Layer 9 of a small transformer language model trained on English Wikipedia (15 layers, counted from 0, width 64).
In attention head 1, each number of a token's query is one row of weights dot the token's vector x plus its bias. The head spreads its attention over the tokens so far by the softmax of query dot key.

Query weights of the head. A number n stands for (n - 128) times 0.003.
q0 (bias -0.315): 135, 209, 120, 147, 126, 146, 131, 158, 146, 169, 144, 103, 130, 144, 111, 131, 121, 131, 134, 133, 108, 134, 133, 147, 107, 125, 149, 125, 123, 148, 145, 137, 135, 115, 135, 126, 79, 142, 130, 130, 150, 97, 137, 120, 119, 97, 136, 169, 111, 123, 105, 111, 146, 129, 91, 158, 104, 116, 109, 103, 134, 136, 122, 155
q1 (bias 0.036): 132, 125, 150, 131, 140, 106, 125, 129, 169, 114, 100, 168, 102, 121, 113, 116, 116, 139, 113, 127, 99, 108, 151, 123, 177, 155, 174, 159, 126, 144, 102, 119, 105, 125, 130, 164, 120, 122, 130, 100, 153, 144, 117, 131, 112, 197, 126, 110, 150, 101, 121, 119, 97, 146, 126, 96, 158, 147, 143, 150, 138, 143, 97, 143
q2 (bias -0.451): 129, 144, 131, 119, 135, 165, 117, 136, 101, 90, 142, 133, 160, 145, 92, 133, 117, 117, 155, 139, 131, 106, 98, 127, 147, 110, 139, 154, 149, 133, 144, 115, 157, 78, 122, 133, 117, 119, 113, 89, 164, 127, 111, 97, 128, 112, 138, 122, 148, 142, 125, 143, 169, 137, 168, 123, 130, 130, 105, 121, 137, 147, 102, 125
q3 (bias 0.229): 178, 154, 143, 141, 112, 124, 133, 129, 118, 142, 161, 129, 143, 87, 101, 165, 154, 117, 186, 141, 100, 110, 97, 160, 125, 117, 164, 102, 130, 121, 113, 139, 137, 122, 167, 185, 184, 109, 139, 123, 124, 126, 137, 110, 90, 125, 131, 118, 163, 134, 101, 120, 128, 116, 138, 98, 129, 102, 106, 146, 133, 163, 125, 110
q4 (bias -0.332): 140, 124, 133, 142, 123, 165, 124, 125, 140, 85, 140, 98, 148, 120, 137, 115, 153, 137, 77, 133, 127, 112, 124, 124, 97, 121, 124, 151, 156, 218, 141, 158, 145, 138, 122, 159, 114, 109, 132, 139, 153, 100, 123, 161, 141, 157, 153, 96, 147, 106, 118, 131, 132, 104, 111, 82, 151, 143, 177, 114, 135, 61, 146, 135
q5 (bias -0.528): 142, 100, 96, 105, 137, 141, 124, 101, 191, 117, 128, 119, 80, 142, 134, 163, 148, 138, 118, 150, 149, 106, 130, 92, 85, 118, 161, 135, 140, 160, 161, 115, 131, 112, 108, 112, 136, 120, 99, 147, 97, 97, 119, 136, 163, 152, 133, 101, 119, 136, 111, 142, 135, 123, 106, 155, 126, 128, 143, 157, 137, 157, 104, 149
q6 (bias -0.024): 98, 117, 134, 113, 119, 145, 158, 121, 123, 102, 145, 150, 106, 68, 122, 117, 139, 151, 150, 170, 93, 101, 129, 179, 59, 133, 123, 85, 123, 96, 101, 107, 160, 127, 132, 143, 123, 112, 109, 176, 120, 115, 100, 174, 84, 159, 78, 168, 113, 106, 138, 91, 141, 56, 131, 163, 106, 138, 183, 190, 177, 167, 112, 97
q7 (bias 0.009): 111, 134, 141, 120, 134, 153, 129, 146, 180, 115, 115, 139, 106, 105, 132, 117, 114, 152, 133, 147, 140, 124, 173, 137, 148, 152, 185, 107, 140, 156, 130, 113, 144, 110, 152, 111, 183, 134, 100, 111, 132, 164, 101, 144, 87, 93, 159, 132, 150, 102, 107, 138, 128, 151, 131, 133, 131, 167, 164, 142, 127, 110, 153, 143
q8 (bias -0.190): 143, 141, 82, 152, 96, 170, 131, 103, 214, 111, 140, 133, 125, 190, 149, 147, 136, 153, 146, 128, 96, 137, 106, 130, 97, 161, 143, 89, 121, 160, 165, 134, 145, 118, 119, 123, 152, 97, 130, 120, 119, 121, 140, 147, 136, 112, 145, 175, 164, 137, 149, 188, 97, 192, 139, 125, 196, 184, 129, 123, 54, 89, 195, 122
q9 (bias 0.361): 117, 137, 128, 163, 184, 65, 119, 188, 172, 131, 162, 143, 173, 173, 76, 146, 172, 119, 185, 143, 101, 135, 116, 132, 167, 186, 124, 166, 87, 139, 124, 147, 129, 104, 125, 118, 116, 129, 128, 179, 89, 99, 165, 122, 147, 102, 159, 57, 113, 116, 189, 121, 99, 138, 111, 94, 167, 156, 98, 60, 150, 118, 142, 134
q10 (bias -0.124): 141, 111, 124, 205, 179, 138, 124, 175, 149, 115, 188, 82, 164, 139, 137, 110, 126, 113, 185, 120, 127, 168, 110, 141, 214, 173, 208, 115, 175, 119, 75, 131, 104, 152, 162, 131, 110, 78, 215, 99, 147, 206, 110, 156, 95, 78, 120, 152, 172, 152, 129, 107, 174, 92, 150, 102, 166, 148, 151, 169, 107, 109, 175, 83
q11 (bias 0.463): 60, 151, 113, 175, 139, 101, 87, 206, 112, 141, 169, 184, 176, 77, 127, 102, 137, 127, 148, 188, 123, 107, 120, 95, 54, 41, 126, 63, 119, 84, 67, 194, 115, 125, 144, 148, 178, 182, 169, 114, 167, 63, 159, 183, 73, 187, 118, 106, 78, 140, 121, 212, 178, 165, 186, 151, 78, 110, 115, 113, 113, 104, 159, 100
q12 (bias -0.271): 105, 129, 108, 137, 93, 83, 171, 129, 127, 118, 132, 86, 143, 69, 154, 151, 97, 43, 104, 38, 150, 182, 144, 111, 145, 72, 139, 169, 138, 95, 121, 121, 149, 87, 156, 86, 34, 132, 174, 83, 156, 142, 128, 170, 128, 76, 115, 130, 177, 129, 144, 134, 204, 57, 108, 121, 108, 194, 118, 191, 112, 167, 77, 249
q13 (bias 0.082): 103, 156, 60, 158, 98, 186, 115, 135, 145, 163, 140, 146, 165, 133, 145, 137, 177, 124, 67, 106, 130, 136, 118, 80, 212, 169, 79, 167, 140, 152, 136, 129, 91, 111, 108, 25, 145, 112, 126, 172, 151, 128, 109, 206, 188, 165, 57, 98, 159, 193, 86, 123, 120, 185, 166, 139, 69, 81, 89, 146, 218, 126, 110, 142
q14 (bias 0.035): 60, 142, 118, 160, 68, 147, 133, 159, 124, 154, 141, 130, 125, 139, 185, 50, 101, 144, 49, 150, 122, 156, 148, 106, 78, 151, 167, 216, 86, 142, 86, 181, 170, 137, 139, 96, 87, 108, 103, 122, 127, 121, 84, 77, 135, 95, 163, 60, 178, 148, 152, 120, 130, 153, 136, 98, 116, 76, 120, 155, 137, 78, 92, 108
q15 (bias -0.045): 166, 121, 71, 126, 129, 126, 148, 101, 125, 185, 148, 116, 125, 121, 159, 90, 64, 129, 149, 229, 181, 127, 194, 94, 134, 121, 126, 179, 116, 190, 122, 151, 147, 130, 205, 77, 163, 148, 98, 151, 168, 170, 106, 62, 111, 142, 160, 167, 150, 112, 104, 146, 197, 74, 169, 137, 140, 126, 102, 78, 87, 159, 108, 89
q16 (bias 0.155): 143, 148, 130, 131, 127, 123, 124, 134, 145, 126, 156, 150, 94, 135, 81, 139, 133, 124, 127, 106, 140, 174, 122, 133, 137, 136, 116, 112, 126, 103, 117, 141, 126, 145, 131, 116, 104, 132, 125, 130, 131, 115, 123, 103, 134, 140, 128, 147, 129, 136, 168, 122, 132, 137, 116, 126, 122, 88, 170, 99, 116, 147, 142, 101
q17 (bias -0.271): 134, 162, 111, 113, 155, 141, 133, 130, 115, 170, 104, 115, 147, 122, 156, 136, 106, 153, 125, 148, 107, 164, 160, 156, 123, 150, 146, 166, 160, 150, 142, 137, 137, 118, 110, 161, 108, 134, 141, 119, 127, 125, 125, 154, 126, 112, 129, 143, 108, 148, 125, 102, 91, 118, 84, 119, 99, 131, 107, 112, 89, 125, 141, 110
q18 (bias 0.103): 130, 159, 140, 145, 137, 173, 126, 126, 134, 150, 128, 103, 120, 115, 129, 181, 138, 159, 132, 107, 90, 139, 164, 126, 136, 131, 132, 112, 118, 140, 128, 148, 161, 89, 98, 158, 136, 122, 164, 126, 126, 112, 191, 167, 112, 131, 108, 136, 120, 146, 112, 121, 110, 133, 144, 117, 127, 157, 114, 91, 143, 139, 146, 155
q19 (bias 0.254): 135, 122, 144, 142, 134, 120, 118, 135, 142, 147, 149, 183, 109, 112, 199, 91, 127, 118, 114, 106, 115, 155, 130, 122, 99, 118, 139, 136, 129, 125, 72, 163, 126, 158, 117, 139, 130, 153, 150, 123, 149, 138, 132, 171, 145, 137, 135, 122, 138, 138, 146, 140, 108, 115, 148, 175, 90, 133, 104, 112, 94, 131, 169, 144
q20 (bias 0.376): 119, 161, 138, 148, 148, 88, 139, 143, 148, 106, 144, 155, 131, 118, 150, 127, 116, 153, 117, 144, 143, 156, 179, 170, 146, 123, 125, 110, 133, 141, 105, 144, 115, 110, 123, 92, 155, 132, 120, 170, 139, 144, 161, 151, 165, 107, 127, 133, 121, 133, 127, 154, 122, 154, 95, 157, 68, 118, 152, 87, 133, 93, 154, 130
q21 (bias 0.092): 125, 146, 128, 106, 150, 168, 161, 127, 136, 145, 92, 117, 127, 134, 150, 133, 143, 163, 127, 117, 96, 109, 118, 131, 133, 144, 101, 148, 129, 126, 134, 88, 174, 138, 65, 121, 150, 133, 96, 133, 96, 107, 142, 131, 138, 103, 106, 132, 136, 113, 200, 146, 113, 176, 160, 136, 140, 127, 139, 145, 156, 123, 120, 171
q22 (bias 0.160): 114, 119, 121, 130, 61, 146, 147, 133, 80, 109, 117, 103, 146, 145, 128, 128, 126, 158, 145, 130, 154, 128, 122, 156, 153, 135, 153, 114, 138, 87, 157, 131, 113, 131, 99, 140, 131, 95, 131, 109, 141, 166, 154, 126, 163, 104, 128, 131, 140, 126, 128, 81, 107, 114, 112, 147, 84, 144, 100, 128, 128, 142, 89, 77
q23 (bias 0.273): 158, 152, 185, 162, 101, 142, 93, 173, 162, 101, 137, 157, 155, 102, 94, 139, 145, 149, 103, 178, 103, 140, 109, 119, 145, 89, 71, 137, 156, 84, 90, 161, 78, 95, 178, 133, 134, 127, 132, 144, 123, 110, 110, 140, 165, 138, 151, 80, 160, 154, 112, 149, 95, 136, 108, 137, 72, 110, 121, 133, 75, 100, 64, 123
q24 (bias -0.277): 123, 176, 143, 94, 67, 137, 157, 139, 151, 110, 162, 69, 151, 143, 98, 97, 126, 130, 78, 137, 100, 94, 164, 164, 153, 55, 85, 165, 185, 108, 107, 125, 83, 141, 138, 156, 139, 102, 145, 143, 162, 137, 172, 125, 128, 120, 137, 150, 179, 162, 124, 158, 183, 159, 158, 99, 142, 136, 103, 122, 39, 167, 105, 190
q25 (bias 0.440): 155, 103, 149, 110, 66, 84, 72, 144, 84, 160, 151, 100, 122, 133, 86, 167, 135, 70, 105, 116, 152, 154, 144, 171, 161, 174, 126, 125, 111, 76, 136, 162, 75, 89, 164, 121, 125, 103, 99, 139, 132, 150, 98, 121, 181, 129, 147, 94, 176, 124, 116, 68, 118, 95, 115, 115, 131, 139, 142, 109, 127, 102, 126, 88
q26 (bias -0.196): 79, 166, 91, 76, 169, 107, 161, 166, 53, 126, 115, 134, 193, 84, 136, 75, 148, 103, 109, 109, 126, 175, 123, 187, 98, 166, 171, 86, 129, 170, 138, 144, 77, 137, 101, 86, 100, 148, 110, 200, 191, 97, 169, 170, 142, 124, 64, 148, 118, 61, 65, 86, 154, 100, 129, 158, 185, 135, 113, 126, 182, 112, 131, 91
q27 (bias -0.036): 104, 99, 127, 145, 181, 77, 74, 163, 160, 116, 55, 121, 96, 103, 121, 115, 147, 80, 140, 175, 69, 87, 132, 110, 105, 136, 94, 228, 144, 195, 185, 107, 135, 141, 175, 109, 109, 161, 99, 166, 106, 146, 140, 176, 75, 216, 135, 86, 142, 93, 135, 150, 146, 138, 78, 90, 137, 156, 105, 135, 106, 144, 115, 132
q28 (bias 0.243): 108, 119, 143, 121, 182, 126, 133, 60, 108, 150, 70, 161, 168, 128, 100, 154, 130, 86, 171, 141, 121, 155, 194, 176, 143, 127, 103, 129, 100, 128, 81, 118, 121, 137, 212, 88, 96, 118, 98, 142, 79, 160, 141, 147, 161, 126, 62, 131, 68, 111, 30, 180, 101, 187, 232, 42, 147, 148, 109, 180, 100, 151, 120, 114
q29 (bias -0.162): 102, 96, 179, 104, 86, 118, 195, 146, 126, 126, 51, 70, 132, 138, 160, 116, 155, 145, 150, 122, 108, 181, 122, 119, 205, 97, 191, 168, 202, 117, 78, 155, 49, 115, 132, 184, 149, 143, 63, 52, 167, 83, 120, 125, 111, 101, 98, 77, 92, 197, 188, 110, 170, 103, 119, 108, 177, 100, 149, 126, 139, 162, 94, 47
q30 (bias 0.243): 151, 62, 73, 157, 134, 125, 181, 135, 176, 204, 60, 158, 84, 138, 208, 110, 208, 122, 89, 104, 133, 85, 126, 120, 188, 140, 136, 66, 50, 156, 117, 141, 105, 108, 108, 134, 154, 185, 197, 138, 114, 126, 203, 117, 148, 112, 127, 150, 156, 55, 119, 183, 127, 129, 91, 125, 119, 114, 142, 174, 111, 111, 146, 85
q31 (bias -0.180): 106, 178, 162, 156, 135, 170, 62, 50, 134, 133, 140, 217, 173, 87, 161, 158, 132, 195, 187, 150, 129, 99, 92, 151, 86, 178, 167, 210, 129, 144, 129, 124, 162, 144, 154, 176, 115, 132, 140, 78, 141, 128, 136, 122, 83, 130, 60, 154, 69, 126, 130, 136, 107, 119, 107, 138, 106, 55, 132, 156, 168, 58, 90, 135

Each question shows a short text with each token's key, already scaled and adjusted for position as the last token sees it. A number n stands for (n - 128) times 0.0093.

Then comes the last token's vector x. A number n stands for (n - 128) times 0.053.

0 " less": 93, 115, 125, 147, 132, 115, 133, 148, 120, 161, 86, 123, 166, 117, 186, 125, 127, 153, 155, 109, 140, 151, 134, 145, 129, 156, 125, 71, 130, 135, 90, 157
1 " than": 128, 107, 120, 130, 132, 120, 131, 119, 122, 174, 103, 144, 150, 123, 164, 117, 109, 134, 139, 121, 137, 138, 154, 136, 115, 184, 114, 56, 160, 94, 112, 131
2 " ten": 136, 102, 124, 154, 123, 106, 140, 139, 121, 169, 89, 134, 156, 118, 185, 139, 93, 124, 132, 126, 143, 138, 130, 154, 136, 140, 118, 106, 144, 164, 71, 178
3 " produc": 145, 107, 108, 151, 118, 122, 133, 140, 147, 186, 92, 112, 145, 109, 178, 148, 129, 136, 131, 129, 141, 157, 124, 113, 134, 129, 124, 51, 155, 125, 112, 157
4 "ers.": 133, 123, 125, 127, 127, 132, 138, 121, 129, 174, 109, 160, 139, 119, 152, 130, 146, 115, 136, 113, 134, 135, 134, 119, 115, 178, 110, 42, 171, 80, 117, 140
5 "\n": 121, 132, 125, 132, 131, 123, 128, 117, 123, 174, 122, 168, 139, 123, 169, 126, 127, 126, 126, 129, 128, 126, 130, 120, 113, 186, 111, 47, 172, 82, 120, 141
6 "\n": 126, 131, 125, 129, 127, 123, 132, 111, 120, 170, 122, 160, 143, 121, 171, 123, 123, 130, 127, 129, 132, 131, 131, 115, 114, 197, 109, 36, 172, 73, 120, 140
x: 121, 117, 134, 166, 119, 102, 112, 141, 130, 164, 100, 142, 114, 160, 104, 104, 85, 75, 112, 165, 137, 125, 96, 136, 120, 146, 153, 116, 69, 123, 100, 131, 107, 154, 104, 123, 152, 152, 119, 137, 117, 129, 132, 84, 147, 143, 103, 116, 145, 116, 100, 156, 90, 115, 159, 136, 115, 107, 86, 134, 96, 76, 149, 99
Which token does the last token look at most, and with what share of its attention? 5 "\n", with about 40%

0 " London.": 110, 123, 140, 118, 130, 134, 136, 130, 132, 180, 107, 147, 132, 128, 133, 127, 127, 146, 132, 111, 132, 139, 124, 125, 105, 156, 117, 67, 170, 88, 116, 152
1 " Fisher": 119, 131, 160, 150, 126, 134, 130, 134, 140, 176, 82, 151, 175, 140, 128, 125, 116, 151, 130, 122, 138, 160, 104, 142, 154, 84, 92, 64, 123, 109, 98, 144
2 " and": 145, 112, 121, 130, 132, 119, 131, 134, 125, 185, 111, 157, 150, 121, 165, 122, 122, 123, 141, 129, 138, 131, 146, 126, 114, 180, 119, 37, 173, 82, 120, 124
3 " Hug": 145, 107, 141, 139, 120, 116, 106, 150, 134, 160, 118, 139, 186, 154, 154, 167, 120, 121, 147, 123, 130, 129, 105, 143, 150, 118, 89, 75, 143, 90, 87, 181
4 "hes": 145, 113, 138, 144, 111, 133, 122, 126, 108, 140, 85, 125, 191, 157, 106, 118, 132, 112, 161, 125, 127, 156, 113, 141, 149, 109, 113, 72, 195, 100, 83, 158
5 " have": 127, 131, 112, 134, 108, 113, 138, 156, 85, 166, 79, 123, 163, 104, 144, 109, 145, 112, 133, 116, 146, 134, 127, 156, 121, 174, 128, 84, 172, 94, 104, 146
6 " since": 108, 137, 106, 133, 107, 110, 132, 168, 128, 179, 98, 90, 142, 130, 153, 121, 132, 108, 126, 134, 145, 139, 151, 136, 107, 155, 128, 53, 178, 110, 111, 158
x: 131, 96, 155, 150, 117, 145, 99, 130, 138, 127, 87, 144, 144, 169, 116, 114, 130, 127, 121, 142, 123, 92, 148, 144, 147, 148, 163, 108, 43, 83, 126, 153, 125, 162, 121, 105, 112, 133, 112, 127, 99, 156, 148, 118, 157, 157, 129, 142, 86, 114, 98, 140, 131, 129, 164, 118, 97, 147, 121, 119, 138, 94, 144, 57
Which two tokens does the last token look at most, in order? 2 " and", 6 " since"

0 " and": 118, 118, 127, 129, 133, 121, 133, 125, 124, 180, 114, 157, 150, 121, 171, 119, 117, 137, 139, 126, 136, 134, 148, 128, 113, 186, 117, 42, 178, 77, 114, 127
1 " writ": 107, 113, 129, 147, 115, 124, 141, 142, 113, 170, 80, 95, 168, 115, 180, 151, 106, 152, 142, 133, 150, 169, 123, 130, 121, 105, 135, 78, 167, 103, 138, 188
2 "ing.": 150, 106, 135, 125, 124, 130, 138, 124, 128, 169, 104, 148, 158, 118, 141, 142, 105, 128, 145, 112, 134, 143, 125, 120, 110, 169, 119, 49, 175, 80, 119, 149
3 " In": 154, 102, 113, 150, 132, 105, 132, 129, 126, 116, 123, 70, 178, 148, 178, 155, 118, 114, 145, 137, 141, 131, 141, 145, 103, 172, 125, 44, 175, 84, 126, 160
4 " 2008,": 142, 113, 115, 130, 104, 119, 136, 148, 134, 199, 114, 108, 164, 128, 151, 147, 157, 105, 143, 124, 134, 140, 122, 128, 110, 160, 128, 63, 192, 88, 119, 160
5 " he": 132, 117, 116, 149, 119, 98, 154, 174, 99, 148, 109, 97, 114, 94, 145, 150, 133, 119, 137, 133, 144, 112, 138, 150, 96, 154, 139, 98, 184, 98, 132, 151
6 " and": 107, 144, 101, 124, 118, 111, 139, 158, 103, 170, 96, 110, 176, 116, 152, 145, 126, 108, 131, 133, 146, 131, 143, 142, 100, 171, 156, 65, 184, 90, 105, 131
x: 111, 132, 150, 127, 143, 137, 64, 143, 119, 137, 78, 114, 129, 150, 128, 87, 116, 119, 116, 138, 124, 108, 167, 138, 121, 148, 120, 79, 52, 49, 117, 119, 110, 126, 148, 106, 104, 112, 139, 172, 120, 154, 126, 146, 125, 144, 147, 121, 129, 95, 114, 150, 144, 136, 174, 123, 129, 150, 128, 123, 133, 78, 137, 102
Which two tokens does the last token look at most, in order? 0 " and", 6 " and"

0 " versions": 99, 126, 149, 140, 121, 139, 138, 123, 133, 197, 73, 140, 169, 107, 141, 141, 135, 149, 145, 122, 144, 172, 136, 125, 143, 115, 104, 82, 140, 112, 109, 139
1 " of": 129, 116, 126, 129, 128, 121, 130, 110, 129, 173, 121, 159, 148, 120, 171, 114, 113, 131, 130, 122, 135, 132, 149, 126, 117, 192, 104, 40, 175, 78, 111, 128
2 " songs": 135, 111, 142, 125, 111, 123, 155, 132, 117, 207, 96, 126, 191, 93, 138, 123, 90, 145, 162, 120, 149, 166, 122, 124, 140, 122, 127, 86, 159, 108, 139, 135
3 " from": 156, 105, 131, 134, 123, 114, 121, 124, 133, 159, 112, 105, 176, 133, 178, 126, 115, 121, 132, 126, 145, 143, 153, 136, 114, 191, 101, 48, 176, 95, 95, 130
4 " a": 151, 115, 115, 150, 125, 98, 138, 152, 113, 143, 124, 124, 162, 107, 185, 137, 141, 124, 127, 131, 156, 126, 147, 150, 110, 185, 118, 71, 155, 107, 101, 145
5 " wide": 116, 121, 95, 157, 136, 108, 131, 130, 136, 182, 105, 119, 201, 120, 178, 113, 174, 94, 149, 133, 149, 159, 108, 154, 146, 149, 139, 85, 124, 119, 106, 127
6 " variety": 96, 137, 113, 133, 102, 139, 142, 132, 113, 190, 68, 98, 172, 125, 155, 116, 143, 102, 152, 123, 138, 181, 111, 122, 154, 108, 119, 86, 168, 102, 124, 172
x: 102, 114, 151, 109, 139, 129, 146, 101, 127, 148, 134, 139, 139, 154, 76, 99, 169, 157, 113, 86, 116, 109, 159, 134, 114, 142, 115, 120, 41, 83, 77, 135, 145, 127, 143, 116, 150, 175, 124, 137, 91, 115, 137, 122, 134, 121, 130, 84, 86, 130, 158, 137, 114, 144, 135, 97, 99, 117, 108, 123, 138, 126, 130, 136
To which token does the last token give the most attention? 6 " variety"

0 ".": 114, 121, 130, 123, 133, 127, 135, 120, 130, 171, 109, 159, 139, 123, 161, 134, 122, 137, 134, 120, 132, 134, 140, 125, 109, 183, 114, 35, 174, 83, 112, 139
1 " \"M": 106, 122, 140, 142, 156, 114, 134, 156, 129, 180, 106, 69, 148, 146, 172, 166, 109, 152, 157, 122, 144, 148, 118, 125, 119, 167, 121, 60, 118, 60, 115, 130
2 "amb": 118, 113, 152, 138, 151, 133, 105, 157, 134, 164, 76, 74, 161, 156, 142, 112, 103, 152, 138, 122, 138, 163, 129, 148, 113, 118, 77, 68, 119, 83, 60, 162
3 "o": 146, 101, 121, 155, 139, 110, 154, 160, 141, 153, 137, 119, 170, 104, 109, 111, 126, 128, 161, 123, 134, 138, 123, 123, 107, 123, 153, 48, 136, 81, 114, 147
4 "\"": 147, 114, 121, 158, 121, 106, 152, 174, 139, 189, 143, 126, 157, 106, 108, 147, 136, 115, 153, 121, 132, 139, 128, 116, 120, 135, 158, 75, 154, 118, 123, 169
5 " was": 131, 129, 124, 140, 83, 96, 123, 161, 98, 163, 103, 129, 155, 107, 145, 148, 140, 119, 127, 112, 143, 121, 150, 137, 109, 183, 108, 83, 174, 123, 121, 149
6 " Az": 110, 117, 108, 145, 126, 97, 130, 138, 109, 118, 107, 68, 196, 152, 138, 123, 152, 103, 141, 132, 164, 130, 134, 149, 97, 170, 118, 76, 158, 63, 60, 164
x: 141, 124, 126, 121, 124, 129, 85, 107, 129, 98, 167, 176, 144, 94, 88, 137, 98, 132, 140, 127, 153, 139, 136, 96, 105, 149, 81, 77, 82, 106, 111, 156, 132, 108, 165, 107, 128, 89, 152, 139, 87, 148, 105, 147, 171, 123, 151, 130, 135, 117, 149, 94, 99, 136, 141, 115, 90, 144, 131, 135, 146, 144, 110, 131
Which two tokens does the last token look at most, in order? 6 " Az", 0 "."

0 "ini": 103, 119, 150, 131, 124, 129, 157, 128, 133, 163, 109, 144, 176, 119, 114, 104, 136, 147, 141, 112, 138, 160, 125, 132, 134, 129, 139, 58, 169, 105, 130, 136
1 " was": 122, 124, 116, 131, 94, 100, 128, 163, 104, 172, 97, 135, 156, 108, 151, 141, 117, 133, 140, 112, 161, 133, 157, 128, 113, 180, 113, 70, 165, 126, 125, 142
2 " signed": 144, 112, 127, 133, 91, 110, 128, 152, 130, 199, 98, 89, 161, 110, 163, 152, 95, 134, 131, 118, 139, 150, 135, 115, 118, 151, 113, 83, 158, 137, 147, 176
3 " to": 133, 122, 121, 134, 123, 113, 134, 119, 123, 179, 128, 149, 151, 122, 183, 127, 141, 118, 124, 132, 132, 132, 145, 128, 113, 197, 112, 54, 172, 77, 111, 134
4 " a": 129, 131, 116, 138, 123, 111, 135, 137, 114, 168, 124, 152, 142, 114, 186, 126, 135, 126, 115, 126, 144, 122, 141, 137, 114, 194, 112, 54, 158, 93, 113, 139
5 " one": 118, 128, 126, 150, 113, 97, 146, 149, 106, 187, 119, 112, 168, 84, 171, 154, 151, 115, 127, 125, 141, 137, 112, 146, 121, 151, 120, 113, 130, 120, 80, 187
6 "-year": 108, 119, 117, 154, 106, 102, 132, 178, 128, 173, 129, 108, 151, 112, 169, 123, 141, 114, 122, 133, 122, 128, 136, 139, 110, 142, 128, 65, 124, 173, 138, 177
x: 124, 126, 124, 124, 97, 140, 131, 126, 144, 171, 83, 140, 158, 145, 122, 136, 166, 137, 166, 149, 154, 106, 130, 141, 98, 159, 165, 83, 104, 112, 90, 215, 120, 115, 130, 135, 112, 130, 154, 139, 103, 143, 128, 139, 86, 122, 154, 69, 156, 115, 147, 128, 132, 143, 123, 98, 139, 120, 129, 143, 124, 85, 145, 72
To which token does the last token give the most attention? 4 " a"

0 " Ed": 119, 137, 133, 144, 130, 109, 150, 143, 147, 139, 145, 99, 173, 136, 137, 156, 141, 142, 134, 109, 128, 146, 142, 135, 107, 163, 117, 41, 141, 88, 79, 157
1 "mon": 103, 119, 151, 130, 112, 140, 138, 136, 120, 125, 89, 112, 189, 153, 125, 132, 124, 142, 130, 112, 144, 167, 136, 138, 129, 121, 115, 47, 181, 107, 85, 160
2 "ton": 129, 111, 140, 148, 117, 119, 145, 132, 137, 160, 126, 156, 171, 115, 121, 112, 106, 128, 137, 107, 128, 150, 137, 142, 135, 141, 110, 57, 175, 130, 89, 150
3 " Oil": 165, 109, 131, 138, 129, 125, 139, 124, 116, 167, 88, 133, 207, 142, 134, 103, 111, 127, 155, 124, 136, 167, 123, 149, 142, 135, 95, 77, 119, 127, 101, 146
4 "ers": 155, 112, 121, 142, 121, 126, 145, 117, 114, 160, 95, 152, 189, 118, 108, 111, 143, 109, 153, 121, 133, 159, 129, 137, 140, 130, 127, 74, 144, 119, 128, 121
5 " and": 115, 137, 118, 130, 128, 121, 130, 125, 123, 179, 114, 164, 149, 123, 168, 117, 135, 116, 128, 129, 136, 131, 149, 128, 117, 186, 113, 42, 174, 83, 116, 126
6 " Pittsburgh": 108, 129, 122, 149, 104, 111, 127, 158, 130, 197, 131, 117, 182, 138, 123, 97, 145, 105, 154, 138, 126, 148, 109, 159, 142, 126, 87, 114, 168, 136, 122, 157
x: 141, 127, 134, 155, 138, 133, 102, 148, 156, 143, 119, 132, 119, 163, 102, 164, 169, 122, 177, 129, 140, 112, 123, 102, 128, 106, 147, 138, 68, 54, 108, 163, 129, 124, 111, 127, 108, 117, 179, 145, 118, 124, 138, 175, 118, 97, 136, 96, 106, 128, 130, 154, 154, 144, 167, 83, 92, 135, 113, 168, 129, 132, 130, 113
Which two tokens does the last token look at most, in order? 6 " Pittsburgh", 5 " and"

0 " Latin": 91, 116, 140, 147, 145, 114, 156, 124, 124, 148, 108, 134, 199, 135, 179, 106, 137, 161, 149, 117, 127, 162, 125, 157, 115, 125, 136, 82, 162, 101, 104, 170
1 " Track": 98, 130, 153, 139, 123, 138, 132, 132, 148, 176, 115, 119, 180, 140, 147, 132, 109, 153, 138, 111, 132, 164, 132, 146, 160, 126, 78, 62, 126, 162, 112, 147
2 "s": 133, 106, 133, 135, 118, 127, 136, 114, 124, 151, 91, 134, 185, 123, 123, 127, 94, 136, 145, 117, 128, 153, 135, 139, 145, 147, 113, 63, 138, 141, 116, 104
3 " chart": 156, 107, 129, 137, 118, 131, 137, 140, 144, 188, 100, 117, 155, 122, 162, 121, 102, 135, 143, 121, 136, 167, 150, 135, 137, 112, 100, 69, 138, 160, 126, 161
4 ".": 130, 127, 126, 127, 133, 128, 135, 117, 128, 171, 114, 165, 139, 128, 163, 128, 139, 120, 131, 120, 133, 133, 142, 122, 112, 186, 116, 37, 175, 83, 111, 135
5 "\n": 123, 131, 128, 131, 131, 124, 128, 117, 125, 174, 124, 170, 139, 120, 169, 126, 128, 128, 126, 127, 128, 125, 129, 118, 112, 185, 109, 46, 174, 82, 117, 143
6 "\n": 127, 129, 127, 128, 128, 124, 132, 112, 122, 171, 122, 163, 143, 118, 172, 124, 125, 131, 128, 127, 133, 131, 130, 114, 113, 195, 109, 34, 172, 73, 117, 142
x: 121, 115, 134, 171, 118, 102, 112, 141, 127, 163, 98, 146, 115, 163, 103, 105, 82, 81, 114, 168, 135, 125, 99, 138, 120, 145, 149, 116, 64, 127, 99, 132, 107, 154, 106, 123, 156, 153, 124, 135, 120, 127, 134, 86, 145, 139, 102, 121, 143, 115, 103, 155, 87, 115, 157, 137, 121, 107, 88, 134, 96, 76, 147, 99
Which two tokens does the last token look at most, in order? 5 "\n", 6 "\n"